Layer 4 of a small transformer language model trained on English Wikipedia (10 layers, counted from 0, width 96).
A neuron's activation on a vector x is SiLU(gate . x) times (in . x), where the dot is the dot product.
The model reads these tokens: " " "54" " |" " " "42" " |" " +" "12" " |" " " "3" " |\n" "|" " Aust" "r" "ia" " |" " " "3" " |" " " "2" " |" " " "1" " |"

The vector x that enters this layer's MLP at each token. A number n stands for n times 0.017.
0 " ": 11 2 -43 -22 -13 42 7 1 72 -3 30 3 -25 -33 -30 32 -38 -30 -24 -13 13 -3 16 0 -24 19 -23 -14 42 34 37 -1 -32 2 27 25 -30 21 -3 -51 -14 68 30 -5 -33 10 2 22 35 3 -8 -29 37 8 5 -7 20 23 58 -20 -41 -10 -19 26 -2 -1 22 44 26 59 -22 14 11 -62 12 10 -7 -40 -10 2 11 53 28 55 23 -23 27 4 -14 6 -22 -2 -26 29 -53 43
1 "54": 49 16 -40 -9 18 17 5 9 9 47 14 -3 -67 7 1 10 -14 -50 -14 -7 -5 37 9 -36 18 -10 25 -2 45 29 6 -43 -30 -49 -17 30 -55 -55 -52 -28 -6 64 -6 -51 -29 -17 23 -3 27 3 0 -26 -7 -6 -55 -10 -38 29 0 7 31 -15 9 6 -26 -9 -5 27 9 27 34 -12 -10 19 -29 22 -18 -61 21 14 -32 45 -30 -6 47 1 -8 3 15 10 -15 21 -1 -10 -22 -29
2 " |": -4 7 -8 4 -17 -1 16 -10 15 37 20 -10 -12 7 -13 13 12 12 -25 -38 5 39 25 6 19 -1 -31 -14 35 -4 34 -36 11 -19 8 9 -92 -35 -13 10 28 -3 -4 3 -6 -6 3 -16 18 -16 4 37 55 -10 -22 6 -3 21 2 0 16 11 -42 21 0 -5 1 -17 25 34 -26 13 -16 -48 -15 15 24 -22 7 -11 -6 -4 -3 -19 20 -13 1 6 21 24 18 -7 36 -56 -21 60
3 " ": 12 -16 -10 -19 9 4 -4 -1 62 -12 24 19 -24 -30 -12 11 -3 -2 -7 18 28 52 44 19 10 1 -54 -29 56 -6 32 -10 -33 -15 28 45 -5 62 -1 -23 47 63 47 -14 -15 -5 -2 16 39 14 -15 40 43 -3 10 -12 -28 -37 36 13 -9 -50 -15 11 -14 -2 19 51 28 46 -37 6 -16 -51 44 -9 -16 -15 -20 11 -4 25 22 18 52 -9 -1 -21 -38 1 -8 -7 -15 55 -48 26
4 "42": 31 7 -29 -32 13 30 1 20 8 37 4 -19 -43 0 -10 -5 12 -42 -5 31 15 39 -6 -8 46 -47 4 -24 73 31 12 2 -18 -21 -32 40 -41 -38 -65 -24 18 53 4 -54 -50 -33 28 9 32 9 -14 3 -7 -7 -23 -36 -32 -41 -10 17 56 -28 -26 15 -10 8 16 36 -5 14 -19 20 -29 13 6 3 -13 -50 64 13 -39 11 1 -16 69 -4 23 -24 7 19 0 16 11 30 19 -26
5 " |": -11 -2 -5 -3 -19 -3 0 -11 15 28 2 -9 -13 11 -6 21 13 6 -28 -42 4 50 24 7 25 -4 -37 -19 39 -19 44 -30 6 -23 5 9 -89 -26 -9 -3 36 -4 -5 -4 -11 -1 11 -21 6 -12 -7 37 58 -2 -12 6 -11 15 -8 3 19 9 -50 37 4 -5 15 -15 29 25 -28 23 -14 -46 -18 3 27 -22 21 1 -10 -5 2 -26 24 0 -2 11 21 27 8 -1 25 -52 -18 55
6 " +": 22 -44 -29 -60 -50 2 3 20 18 31 -55 17 -13 -4 -20 -40 43 20 -3 42 14 0 6 19 22 -42 -5 -50 66 -4 7 -42 -43 -21 22 13 -3 12 -36 -25 14 26 5 10 -43 -25 -24 -28 36 41 2 78 40 -9 29 -29 -34 -33 11 16 41 -26 -51 54 2 -30 -16 -26 -4 21 -46 3 -37 -43 21 -17 -39 -12 32 -24 -27 12 11 27 52 36 -11 17 -38 3 -44 21 11 -11 -8 30
7 "12": 36 -1 -32 -42 16 -6 59 -13 -26 36 24 -4 -4 -17 1 -37 7 -33 -6 53 13 24 33 -5 39 20 6 -15 44 25 -2 -8 -10 -46 -29 46 -28 23 -30 59 42 91 8 -28 -24 -8 28 -15 6 48 -9 44 -10 -24 23 -28 -35 -11 23 1 38 -5 -10 -3 -15 -13 45 8 35 39 7 38 -52 34 -8 -43 -7 -29 24 10 -3 46 34 -31 30 40 -42 -43 8 11 -21 29 -17 14 -10 -28
8 " |": -11 -7 -10 11 -15 -10 26 -22 5 26 26 4 14 6 -6 -3 -1 -1 -27 -25 23 38 43 15 13 4 -40 -3 26 -30 27 -26 15 -15 30 14 -87 -27 -7 24 11 18 -3 15 -17 6 22 5 13 -17 -34 35 62 -4 -9 12 -13 17 6 9 14 6 -49 37 -21 2 28 -19 52 28 -15 13 -14 -32 -15 -12 33 0 22 6 -5 10 13 -21 -22 -6 -16 11 26 22 4 12 26 -35 -20 57
9 " ": -3 -15 -9 -13 5 6 -5 -7 40 -25 22 42 -3 -29 -8 -8 -20 -7 -8 20 41 58 49 28 3 8 -59 -1 39 -32 33 -1 -26 -20 30 60 0 65 -5 -22 16 63 42 -6 -10 -4 26 29 29 8 -21 26 42 15 19 -20 -36 -29 20 4 -19 -44 -12 -10 -18 -11 33 52 29 23 -37 11 -10 -31 38 -40 -14 3 -22 15 -7 30 25 -3 14 0 -5 -33 -34 15 -20 19 -21 69 -46 19
10 "3": 15 -6 -29 -37 12 10 -1 20 -2 29 15 25 3 -14 5 2 6 11 0 24 -24 36 51 -24 6 -1 -32 41 61 3 -8 -13 -12 -15 -6 46 -72 0 -16 -29 -6 36 -14 -31 -44 -25 52 -21 -19 -12 4 3 -10 18 -8 -26 -8 -20 -10 -10 18 -23 -10 -14 12 -11 15 49 14 -5 -6 47 -60 63 -4 -35 -30 -56 22 35 -12 22 29 -38 23 -32 -5 -31 16 9 -2 22 -2 36 -2 -10
11 " |\n": -1 -49 -42 -15 -48 32 2 -43 48 19 -43 -49 12 -14 -43 49 3 -11 -31 7 3 -47 48 -10 21 37 -35 -7 60 27 26 0 28 -9 22 9 -40 -47 -2 -37 -27 9 25 -40 23 -21 12 30 88 -51 -16 15 31 16 -10 16 35 -40 16 -30 -14 -6 -30 27 -17 4 -7 -8 37 31 -8 5 -18 -14 -5 -33 24 -1 -18 -13 33 -3 19 -6 43 -32 5 2 5 18 -12 -1 25 6 -41 24
12 "|": 30 7 -34 -28 6 35 19 -35 39 -5 -22 -3 6 -45 -1 -47 1 -9 4 -60 -5 31 27 41 28 -12 9 -18 14 -8 17 -28 -2 -13 25 37 -44 3 18 -27 -1 41 9 51 10 8 11 1 42 -32 -19 17 52 6 12 6 -3 20 65 32 12 20 -52 32 15 -9 8 -13 6 43 -30 22 -15 -26 -25 30 13 -35 17 32 26 -17 -20 -40 48 42 54 -17 11 14 24 19 63 -40 -25 24
13 " Aust": 21 14 -8 -49 -21 -6 -29 30 51 43 33 32 -3 21 18 -34 -10 -39 -30 -7 -58 -39 4 -23 -7 -16 -2 24 -12 23 -14 -34 22 -28 3 58 4 8 -7 -55 -32 71 -17 -20 -34 -37 -23 36 2 -9 -8 11 23 30 -11 -42 46 3 -10 46 25 -12 -90 41 14 0 -3 17 19 71 -18 49 -5 -35 29 -24 -36 0 -24 28 -31 -2 39 -3 36 -30 -6 9 -36 -1 -18 -9 4 -38 -11 -27
14 "r": -85 18 -29 17 1 -14 -8 -15 9 11 -53 -34 -16 26 22 -7 -5 26 -2 37 -5 -10 -19 -9 0 -28 -30 -47 -1 2 26 48 -27 -2 -8 11 18 37 -7 22 13 2 -20 32 -40 -46 46 -35 29 3 -31 59 -6 -11 13 -22 -48 -39 64 22 2 25 -94 10 23 11 -9 3 21 25 21 6 -39 13 -26 23 -1 0 -60 23 59 38 -9 52 4 -4 -60 -19 16 17 51 13 12 -50 27 6
15 "ia": -37 3 -2 12 -8 13 -65 -29 6 27 13 31 23 22 11 -33 -5 -21 -55 15 -42 49 -24 11 49 -29 -26 35 -46 -28 -1 -49 -28 -9 34 -10 -12 -23 -41 -13 51 -52 -82 -49 -5 -51 30 -48 46 -26 -29 -11 -8 22 5 -46 6 -39 17 35 6 0 -59 -24 -20 -7 -2 -35 33 1 3 -27 -27 -19 43 12 18 -25 -12 -3 -8 29 -15 -11 -12 -4 -17 -41 -27 -7 9 41 -30 47 -20 -8
16 " |": 6 13 7 3 -51 6 -2 34 32 -21 33 2 15 8 -12 -4 1 -11 -8 -4 12 50 43 43 0 2 -16 -8 13 -15 17 -14 2 -6 29 20 -94 -23 -10 -23 4 11 -4 15 -46 -15 -13 -47 13 -50 -14 13 55 9 -7 -10 11 -5 28 -1 4 13 -47 -5 4 -16 -3 -18 30 20 -14 -1 -49 -28 18 -20 20 19 4 12 -9 3 13 -5 0 -19 16 -6 -3 -3 39 14 26 -9 -34 38
17 " ": 22 -20 -6 -27 16 19 -8 17 60 -41 15 33 -9 -30 3 1 -12 -14 0 24 31 49 36 47 -1 8 -38 -15 41 -14 36 20 -35 -17 15 40 -8 65 -2 -35 27 65 34 -3 -29 -7 7 2 29 5 -4 9 47 1 15 -23 -23 -48 46 3 -15 -37 -16 -7 -5 -22 21 51 15 38 -36 11 -7 -33 46 -45 -18 3 -18 23 -6 20 18 7 44 3 9 -32 -45 7 1 14 -20 85 -34 13
18 "3": 35 -9 -26 -48 24 17 -14 22 3 20 7 20 -6 -16 11 3 20 5 7 18 -35 28 45 -21 1 -5 -23 28 69 9 -4 -12 -18 -18 0 31 -70 4 -12 -28 4 47 -6 -31 -52 -17 35 -33 -19 -13 18 -1 -5 11 -9 -27 -4 -25 13 -12 16 -30 -3 -3 18 -14 2 49 16 0 -7 54 -67 50 -7 -34 -26 -63 21 47 -7 12 17 -26 48 -22 6 -29 7 0 5 17 -1 47 8 -12
19 " |": 9 -26 -7 -12 9 -9 -16 -7 30 -1 -3 1 15 3 9 14 23 -6 -30 -32 10 38 15 2 7 -10 -37 -16 46 -18 38 -6 10 -14 7 15 -90 -29 2 -4 30 -2 0 2 -14 -2 24 -16 1 -6 7 44 63 4 -14 0 -22 -2 6 -3 8 -6 -43 44 11 -18 17 -7 32 28 -20 28 -32 -25 -31 -13 23 -32 27 33 -18 0 -2 -25 -8 -1 14 15 14 26 6 6 21 -32 6 59
20 " ": 15 -36 -7 -23 28 -1 -17 -6 58 -30 1 30 -2 -28 8 6 6 5 -6 11 35 56 27 24 9 -10 -49 -21 47 -23 38 7 -27 -22 9 51 -5 69 3 -22 50 57 42 -19 1 -5 19 30 30 27 -4 44 47 -3 15 -20 -38 -37 39 11 -11 -54 -5 11 -12 -13 27 48 25 40 -44 17 -5 -32 28 -33 -16 -9 -5 25 -11 22 8 1 26 20 3 -17 -41 21 -15 12 -24 61 -24 18
21 "2": 49 -9 -22 -21 40 4 -43 -8 5 30 6 12 -13 0 17 -2 41 11 5 9 -23 39 45 -35 13 -26 -12 17 50 -2 12 -4 -2 -29 1 45 -70 4 -21 -12 12 43 -1 -53 -34 -24 40 -28 -24 -8 12 12 3 -9 4 -33 -2 -12 0 5 20 -14 0 -11 1 -14 9 35 17 -5 -20 47 -49 49 16 -30 -26 -62 41 46 2 24 27 -23 32 -22 2 -30 1 22 -6 25 -15 53 20 10
22 " |": 11 -23 -7 -13 4 -10 -25 -4 31 3 -2 0 13 2 4 16 22 -7 -28 -22 11 42 14 2 5 -16 -33 -11 44 -16 35 -1 10 -15 7 24 -91 -24 4 -3 39 2 0 2 -12 -8 21 -9 -1 -13 -4 43 64 1 -10 -1 -21 -3 1 -6 12 -10 -48 41 12 -20 15 -8 30 22 -25 28 -31 -21 -31 -17 18 -30 29 29 -24 -2 4 -22 -6 4 10 16 16 27 3 13 17 -34 3 55
23 " ": 16 -34 -9 -20 26 -1 -21 -5 58 -27 1 28 -1 -28 4 10 8 3 -6 15 37 58 28 23 8 -16 -46 -20 42 -20 35 7 -29 -22 11 55 -9 71 5 -20 53 58 40 -18 1 -12 15 32 33 23 -13 43 50 -2 14 -18 -38 -38 35 10 -7 -57 -8 10 -11 -14 27 44 24 36 -49 13 -4 -30 24 -29 -18 -4 0 24 -15 20 9 2 26 25 -1 -16 -40 20 -14 12 -24 59 -27 17
24 "1": 41 -24 -34 -1 38 -9 -50 -9 15 49 13 14 -5 -3 27 20 48 4 10 -4 0 42 53 -48 15 -32 1 10 45 0 -1 -8 -6 -23 3 46 -64 -12 -16 -23 31 38 -8 -57 -52 -14 39 -20 -3 7 17 13 18 4 -2 -22 -10 -24 -1 -10 19 -36 -19 -37 -1 -36 8 19 8 16 -11 43 -27 23 8 -17 -40 -44 40 54 -26 31 2 -28 22 -17 5 -38 31 7 -10 19 -1 54 -9 -6
25 " |": 10 -23 -12 -12 5 -12 -29 -5 28 5 -4 -5 12 4 5 18 24 -7 -25 -22 9 41 14 1 12 -22 -32 -18 40 -16 36 -6 8 -11 7 24 -89 -25 6 -8 47 1 -1 1 -17 -5 18 -6 -6 -10 -9 41 64 1 -14 3 -25 -2 6 -4 15 -15 -53 42 8 -14 19 -9 29 28 -25 25 -35 -24 -30 -12 20 -25 33 30 -23 -4 5 -20 -6 12 12 16 20 29 1 15 15 -35 1 57

Each question shows the input weights of one neuron of the MLP. A number n stands for n times 0.012.

n233 gate: -12 17 -34 -32 39 -4 -4 -26 34 -3 -1 9 2 32 -51 -5 -12 18 14 7 1 -25 -18 -31 -2 -8 -2 -12 -35 -2 2 -7 3 -7 23 6 -28 -13 7 -8 -55 -12 -5 42 0 9 25 7 -22 2 -15 16 -23 -1 18 -26 10 29 -21 -5 -26 5 2 18 46 -1 -10 -6 8 -18 10 -16 -17 0 4 -4 19 -28 -8 -1 -8 11 -42 11 -5 -43 4 -6 10 -10 -15 -2 -7 19 -33 -9
n233 in: -7 -17 3 -13 -34 -62 5 -33 -5 -20 -4 27 32 -38 8 7 9 2 -1 36 -8 41 -1 21 -7 14 -20 -23 24 14 -31 -16 24 20 -24 12 12 14 14 -26 1 7 7 -4 41 23 -12 -36 22 19 16 -4 -1 4 19 -13 30 31 19 -6 13 26 -6 -29 20 -45 17 -17 16 -23 13 20 8 16 -12 -5 -16 -16 18 4 -23 5 6 6 -7 -31 19 27 -16 16 -5 20 1 13 -7 28
On which token does it fire most, and how strongly? 4 "42", at about 0.38

n211 gate: -15 12 -4 7 12 -47 -3 12 -8 -8 24 -26 -8 -32 -13 -16 -33 -5 -57 -13 14 -15 -52 10 13 14 21 10 15 -12 -23 -8 21 5 14 -22 19 -10 3 -39 -14 31 14 18 16 25 33 0 -1 2 28 -30 -13 17 6 -20 13 -18 3 12 -33 -19 -15 1 -40 -47 -45 -16 10 2 17 -12 12 -43 -9 37 -7 -45 -4 20 10 0 32 -4 4 14 -1 30 38 8 18 -3 -11 -2 1 -5
n211 in: -18 35 6 13 -11 24 -15 6 -2 -5 12 16 25 -13 46 9 -44 15 -34 47 -14 -7 -35 -45 7 23 21 2 34 -17 13 1 -16 1 4 -16 -11 -3 -3 -8 -17 17 22 8 39 -9 10 41 -1 -8 58 -13 14 5 4 -4 10 19 -33 16 -23 6 -24 47 -35 -27 -32 -5 0 -7 18 -37 1 12 25 -16 -6 5 37 16 8 -13 19 -18 29 16 -6 10 -25 -12 -10 -2 -5 -16 21 -2
Its two highest activations, in order, are on tokens 13 " Aust", 24 "1"

n161 gate: -30 -10 -19 -5 -14 -14 58 5 -32 -14 10 -30 6 12 -43 1 3 -12 6 -31 6 -2 -1 2 -28 -2 28 21 -11 6 -13 -34 -8 23 -11 12 -34 -6 -3 -52 16 -8 -6 -27 3 4 -26 12 -12 -10 -20 53 -10 -8 18 6 11 -5 -22 -47 -20 21 -7 -42 13 -20 -1 14 22 -9 -9 18 13 -1 -36 -33 -4 36 20 -1 4 17 -6 36 13 -38 37 -6 -21 -6 -37 -13 -18 14 9 -15
n161 in: 55 0 38 9 -16 27 -5 22 43 1 16 -7 -10 2 -25 -19 19 -16 16 27 16 -1 -19 5 -2 -25 41 6 -7 -38 9 31 -12 35 33 -27 5 11 11 2 13 -34 -16 24 -61 -17 -1 -11 12 -26 -14 -3 -9 -53 8 -23 15 -30 11 13 -5 -19 26 5 26 3 -6 -21 7 21 -39 -19 -10 -9 14 -6 -41 -12 -10 3 28 -18 -7 -24 -12 25 -27 -6 -22 -8 4 -19 -5 -38 -24 5
Its two highest activations, in order, are on tokens 16 " |", 1 "54"

n254 gate: 1 17 19 36 -11 20 39 25 -12 14 10 -28 -24 24 5 13 -32 21 11 -22 -17 -9 -14 12 14 15 27 -10 -14 8 18 -24 21 2 -53 53 32 -8 -35 -13 -1 3 -19 -33 -33 6 -20 -44 24 -5 7 -25 17 23 -22 34 0 -3 -3 -23 21 7 1 -21 -16 21 29 7 -18 -10 -54 3 28 23 19 -6 22 17 8 26 19 0 -9 19 12 5 35 21 -11 -14 4 -23 30 20 39 -35
n254 in: -6 -7 22 -3 -5 26 9 48 -2 55 -7 -36 -32 -43 9 -19 3 -9 5 -11 -38 -8 11 11 -12 -7 -12 -55 -24 -3 -7 20 -39 -1 -13 8 -18 -1 -8 -19 -2 -11 24 -1 5 5 -29 6 7 -17 13 27 42 5 -37 7 8 27 -3 -10 -40 -22 -35 -1 -28 -12 25 -10 2 5 -39 6 -30 4 -8 -45 -11 30 25 21 -60 -5 5 17 29 -16 -37 24 -18 -24 -26 -14 -3 -8 4 -14
It fires most on token 4 "42"

n68 gate: -6 1 -20 24 36 -28 -9 -31 -18 29 -1 -12 16 4 4 38 -13 38 13 -22 -2 4 20 -21 7 -32 24 19 22 -46 19 -4 -46 31 25 24 11 -10 20 -5 12 11 50 22 30 3 -24 35 -1 1 -4 5 31 21 0 -47 -9 10 -11 -7 3 -1 -11 -17 2 9 7 5 2 18 13 -11 13 30 22 15 -2 -33 -19 10 -15 -35 -1 13 4 27 9 4 14 -2 10 -30 1 -21 -1 31
n68 in: -4 11 -24 -1 16 -5 13 -12 34 -35 17 33 26 -2 -7 -19 27 -19 11 23 3 2 -22 -1 -42 18 -1 -9 -27 4 -38 -10 36 19 4 20 -24 15 20 12 -7 -18 35 -2 0 -4 -5 -27 30 -32 24 3 -20 -1 0 39 -33 -29 10 18 35 -14 5 -18 13 -21 -13 14 3 -36 -37 -5 -36 -2 8 4 -13 35 13 18 11 3 15 -1 -29 -7 -8 21 -20 -7 -14 28 4 -14 18 29
It fires most on token 23 " "

n153 gate: 17 1 22 -11 0 -41 30 3 -14 39 4 5 6 -23 42 20 46 0 -25 -2 26 4 20 24 15 53 -38 18 11 -27 -19 -20 -10 3 16 1 19 -14 3 3 3 19 12 -20 21 35 3 48 -19 1 13 -22 11 -28 -17 -2 -1 34 17 -13 16 -1 17 12 26 -3 -20 12 25 -11 40 11 -2 -30 12 -4 20 -10 -9 -18 -37 -27 14 17 11 10 -13 10 11 24 -2 -10 1 -32 16 28
n153 in: -7 25 -36 22 -23 -7 -22 -5 -24 -25 29 -31 23 9 -15 22 3 -13 -3 -13 -11 20 3 19 20 -12 -8 7 -27 -9 -15 10 24 1 28 37 -21 1 4 33 12 20 7 -11 29 4 0 30 8 -13 -41 17 -14 20 -3 9 -11 -19 -17 18 32 -13 8 -21 -31 -17 62 27 -52 30 -6 34 21 1 38 52 37 14 33 -6 -4 3 -37 -21 13 -33 -1 -16 -19 -33 -20 -16 12 -16 -8 12
On which token does it fire most, and how strongly? 8 " |", at about 2.4

n20 gate: -24 -20 39 -6 -23 16 -17 7 -24 2 -38 -10 19 7 13 3 -23 -6 36 41 -8 -33 -33 36 -14 17 1 6 28 -9 -52 3 -10 -16 -15 1 -2 10 -31 -5 18 -20 1 -18 17 34 16 6 -1 18 10 -18 -15 7 -5 -36 -15 44 27 -5 17 21 -22 -9 17 37 -15 27 -33 22 21 -10 17 21 12 -29 -15 27 -8 -14 -11 -8 -10 2 -8 38 4 10 -27 18 -20 51 -8 20 -1 47
n20 in: 4 5 38 25 -36 -21 -20 48 -39 13 -20 22 -18 12 -24 4 35 -70 33 -24 -8 -9 22 15 0 -8 -16 -50 37 0 11 -12 -23 -15 35 -4 25 53 -33 2 -15 -32 -26 23 5 -2 32 9 14 -33 -31 -3 25 25 -38 -14 23 14 57 8 -15 -3 -13 16 -19 -2 -29 13 5 14 1 15 -13 12 -34 -3 -5 16 5 -3 28 1 -20 -18 -12 -3 6 8 28 12 6 -3 -32 11 0 22
Its two highest activations, in order, are on tokens 6 " +", 14 "r"

n39 gate: 26 -1 26 -24 7 14 20 -23 -5 6 -43 -9 26 24 39 -7 -22 8 -2 15 42 6 10 -3 -11 51 -5 -20 -8 15 1 -31 -9 -5 36 -4 17 4 46 -16 -8 -18 -6 5 -7 -13 -5 56 -18 41 -5 17 -4 15 52 -23 22 -1 -12 -38 -7 51 7 -22 16 -15 14 -11 33 -22 -3 -15 13 1 -44 -15 -14 -20 27 -11 -12 28 -19 18 -28 -31 20 42 -7 41 -40 -10 1 -18 -3 1
n39 in: -16 -6 -24 32 22 -29 -2 -18 14 26 10 13 21 -7 16 24 21 18 2 -42 -13 -9 -9 -21 19 -38 -9 25 -30 -27 32 -23 -6 14 19 -13 16 38 -27 -17 -4 43 -21 7 15 -17 21 12 13 -11 -19 6 -18 -2 -11 20 -34 13 -28 -9 33 36 -36 -1 -17 14 -11 -3 -32 -7 -31 -3 -29 3 59 -8 -6 1 55 33 7 -1 9 -4 -28 -22 -53 -67 28 3 46 -19 -6 -35 13 4
It fires most on token 17 " "

n114 gate: 1 -19 -15 5 -3 -19 -6 -20 14 -16 -25 -7 -27 -2 -43 -9 -9 -10 -10 -55 32 -59 -15 3 -25 -1 -23 -26 -14 23 -31 13 27 -10 -21 -8 -43 33 -5 10 -30 -9 -23 16 14 16 11 14 -16 22 11 -12 -8 -13 -14 -15 10 19 -17 13 -6 -21 -8 -26 -18 3 30 -3 -47 -41 -8 -4 17 -16 55 -2 -11 0 -11 23 11 8 11 -10 35 7 -12 0 14 -9 32 -22 10 26 4 -6
n114 in: -16 -1 1 -47 17 3 -22 32 1 26 -45 9 -2 -46 -4 -30 -3 2 12 -15 24 -17 22 25 46 -26 -15 -5 -42 -7 -7 -1 12 24 4 -31 5 3 -19 -16 29 5 -44 -25 51 19 -11 26 27 7 2 11 -28 16 -23 20 -12 -36 14 -19 10 3 -39 26 -21 25 -20 9 23 22 -1 -39 -25 -4 27 -14 -24 -2 19 -12 5 -11 -23 17 39 4 12 -32 -16 -8 12 -11 -11 14 24 -1
It fires most on token 8 " |"

n221 gate: -20 -7 14 11 -26 -18 -3 -36 -4 -13 3 17 -11 16 5 -13 -46 13 61 2 9 3 -8 7 -17 28 -10 24 -9 3 23 -88 -1 11 19 -22 -18 8 -28 -1 -31 -33 -10 20 -1 -17 -16 -12 -23 -22 39 6 -16 15 -2 -16 42 -8 -21 24 -39 -5 -6 -11 31 9 -25 -19 -41 9 -6 6 8 -32 35 -9 -3 -4 2 -37 13 -17 -19 1 33 6 23 -34 2 3 -12 20 5 -6 -8 39
n221 in: -14 12 -1 -28 -30 -14 11 -16 12 -5 6 13 -6 37 -12 -33 -29 -9 -1 25 -4 -3 17 -12 16 15 -34 -27 21 22 -1 -34 25 -23 1 -42 -13 1 -7 -3 20 -28 10 -17 3 -5 -31 5 -53 -17 -3 17 -22 9 -9 -49 3 -19 -2 -30 -40 16 6 -26 15 3 -39 -44 -1 -15 20 -19 17 14 -15 21 -37 19 11 -9 -1 6 -1 33 -9 39 43 -31 8 18 26 30 -13 -17 -24 22
It fires most on token 15 "ia"

n100 gate: 0 4 10 2 36 30 -22 -32 -19 -21 1 -2 -21 -4 14 -25 -21 -1 -6 -9 -4 -18 -7 21 21 25 -43 -33 8 -13 -20 -15 -21 -55 34 -32 26 -55 22 -10 58 -25 43 26 24 15 -27 -3 -36 8 12 -31 -2 1 -4 -13 42 17 -26 3 34 -6 14 11 8 -14 3 -10 31 19 23 23 27 -52 5 -20 -14 16 18 -7 3 -37 -3 -17 1 -4 -27 -40 3 15 21 -5 -37 -52 16 28
n100 in: -15 21 37 21 -20 41 11 37 -14 18 -24 56 -8 27 12 1 22 -7 -36 -34 20 5 18 10 2 -32 -14 -22 -3 -5 -37 34 12 -36 32 73 21 13 -1 23 -29 4 11 -7 20 14 -2 -42 1 8 -31 -3 1 18 -29 48 -8 0 29 -34 6 1 -32 1 2 11 -45 -2 -9 -4 19 22 44 -12 -13 27 -21 -49 17 -42 -7 -21 20 -29 18 -36 -5 -12 28 34 -1 -10 12 -16 10 54
Its two highest activations, in order, are on tokens 5 " |", 2 " |"

n118 gate: 27 -6 -31 -6 14 1 24 -4 -1 -35 2 -13 24 5 -23 -1 -34 -8 -2 1 -7 -3 -17 23 -11 -1 6 -39 35 -19 -14 14 -33 30 26 -26 12 14 1 -9 0 -15 -23 -59 -34 18 18 6 -39 15 -9 1 6 46 11 -27 -25 10 3 -1 -39 -10 -12 19 6 24 4 -4 -9 -25 42 -25 7 -1 14 -5 36 -24 40 7 -4 -8 3 34 14 16 -32 23 16 -7 24 -13 -11 14 1 29
n118 in: -18 -1 2 -12 -51 8 11 13 -10 -9 17 11 23 2 9 -20 25 9 7 -48 18 -7 10 9 -32 -14 -30 5 -9 30 -15 -16 -36 -50 14 3 21 -27 -3 1 -20 -2 -34 -11 -13 -17 24 -50 4 -26 5 33 -14 37 -54 -33 -13 16 14 3 35 17 22 -13 -42 15 0 2 34 -1 17 13 28 -5 0 -1 -36 24 9 -15 -8 -23 -23 24 -2 9 30 -33 11 7 -7 10 -28 -14 -37 -41
It fires most on token 6 " +"

n29 gate: 3 15 -38 17 -10 -27 -24 -37 -9 19 15 -24 -7 15 -10 11 1 -9 -39 -31 3 -12 -17 -14 -21 6 2 -25 7 -4 27 22 15 -40 -6 4 30 11 6 25 -3 12 24 7 18 49 9 -1 -54 -1 -22 17 11 -2 -26 -28 18 -20 2 1 -22 -28 -39 -34 -19 33 2 -7 44 -35 9 -38 -3 24 8 23 -23 12 -5 -12 29 14 23 25 -25 -3 35 0 49 1 13 -34 -44 56 -26 23
n29 in: 26 8 -8 9 30 12 -21 24 0 -14 24 15 7 12 -3 10 -40 21 9 -21 -25 6 11 34 -1 -11 26 16 -62 13 17 1 15 1 -26 -8 -50 34 3 -49 17 -17 13 7 -8 -5 -10 64 -35 54 0 -11 2 32 22 10 7 6 4 -22 -46 -8 12 14 -7 -13 -6 -7 -2 45 22 25 14 -8 -22 -37 23 -28 30 -11 -1 16 38 30 17 -9 4 -36 -19 25 -34 3 -22 18 30 -16
It fires most on token 0 " "

n5 gate: 18 -5 8 22 21 13 -3 0 8 27 -15 -11 -12 40 19 0 -41 22 -2 -16 -31 14 45 -8 -5 23 -20 -37 -16 -13 51 -3 -4 9 -17 -17 -2 32 -8 -39 -18 20 -31 -24 16 -21 22 -36 5 32 -5 -37 11 11 11 15 28 -18 -30 27 7 39 -18 -31 28 23 0 18 -13 -42 4 5 -2 10 0 3 -37 -14 34 1 88 -8 26 -8 -13 23 -14 7 -4 -49 13 -20 -11 -17 -2 22
n5 in: 18 16 -32 -53 29 -36 20 1 -19 -19 -29 -15 34 25 46 -13 -4 -19 6 15 13 8 -17 0 -43 -12 19 47 36 12 -17 -24 5 13 12 24 16 -6 13 -2 -19 -24 1 -7 -12 32 -20 -8 37 -10 -26 36 1 12 6 -6 -30 12 -15 -19 14 -9 1 -8 -34 -3 -7 -47 -20 -14 -24 25 -20 12 25 -26 10 -16 26 -4 -40 -15 -14 -6 -2 11 -5 -32 14 -3 5 17 6 15 13 11
Its two highest activations, in order, are on tokens 21 "2", 10 "3"

n160 gate: -28 11 -50 -18 59 -2 -10 40 -9 22 -11 -27 32 -30 1 -36 15 11 -6 11 -7 -3 -24 10 -18 -22 -40 -24 -2 14 -45 15 -10 -17 28 -11 4 1 7 14 -3 -15 15 14 -3 2 12 38 6 25 -10 -5 -26 3 18 7 11 -17 25 -31 6 -23 5 -3 -7 12 -3 -3 7 -29 -39 11 1 -13 6 34 -14 15 -4 32 -15 -17 22 45 -1 13 36 47 -3 4 26 6 7 -21 -39 3
n160 in: 27 -9 -33 -7 35 -5 -17 -9 4 -10 -17 -9 -12 6 26 11 -15 -6 5 -44 5 -50 4 -18 -12 -31 -3 36 18 12 -17 -9 11 2 3 -65 5 27 -6 5 43 22 -27 -15 -15 1 25 -16 -4 2 -6 1 -24 15 16 19 -28 -23 5 44 12 -2 -8 16 -7 5 13 -11 10 10 -8 -1 20 24 5 11 -6 -28 2 -39 -7 -4 35 16 15 9 -2 20 -30 30 -8 -7 48 -44 -10 -9
It fires most on token 14 "r"

n122 gate: 45 30 -12 4 41 -15 3 -14 29 -14 4 -12 43 -17 10 22 38 -1 20 10 -22 13 -7 1 -15 24 37 1 16 -12 4 31 -24 19 26 -27 18 0 21 44 -12 6 1 -18 -34 8 14 1 -17 7 1 -11 21 12 -22 21 17 -37 20 -35 12 7 -30 -6 -1 -20 18 32 -38 -12 7 3 38 23 11 20 13 -18 -27 39 10 28 -30 -14 -10 -20 -20 0 6 24 1 -14 32 10 46 12
n122 in: 37 -39 23 11 2 -7 37 -7 22 -21 -25 36 -16 -24 -5 1 -15 55 23 16 -27 6 -3 -8 3 50 -30 -7 0 -1 4 44 13 7 -31 -2 -39 32 -32 -44 19 0 -18 22 -28 -22 29 -14 -11 -23 5 -27 6 -18 13 10 11 7 -21 7 -4 -16 7 -17 8 7 -28 -16 -11 -2 39 -3 -18 25 10 23 -29 2 -3 -22 -10 -13 31 38 21 1 28 9 -19 -26 14 37 -12 -44 19 30
Its two highest activations, in order, are on tokens 18 "3", 21 "2"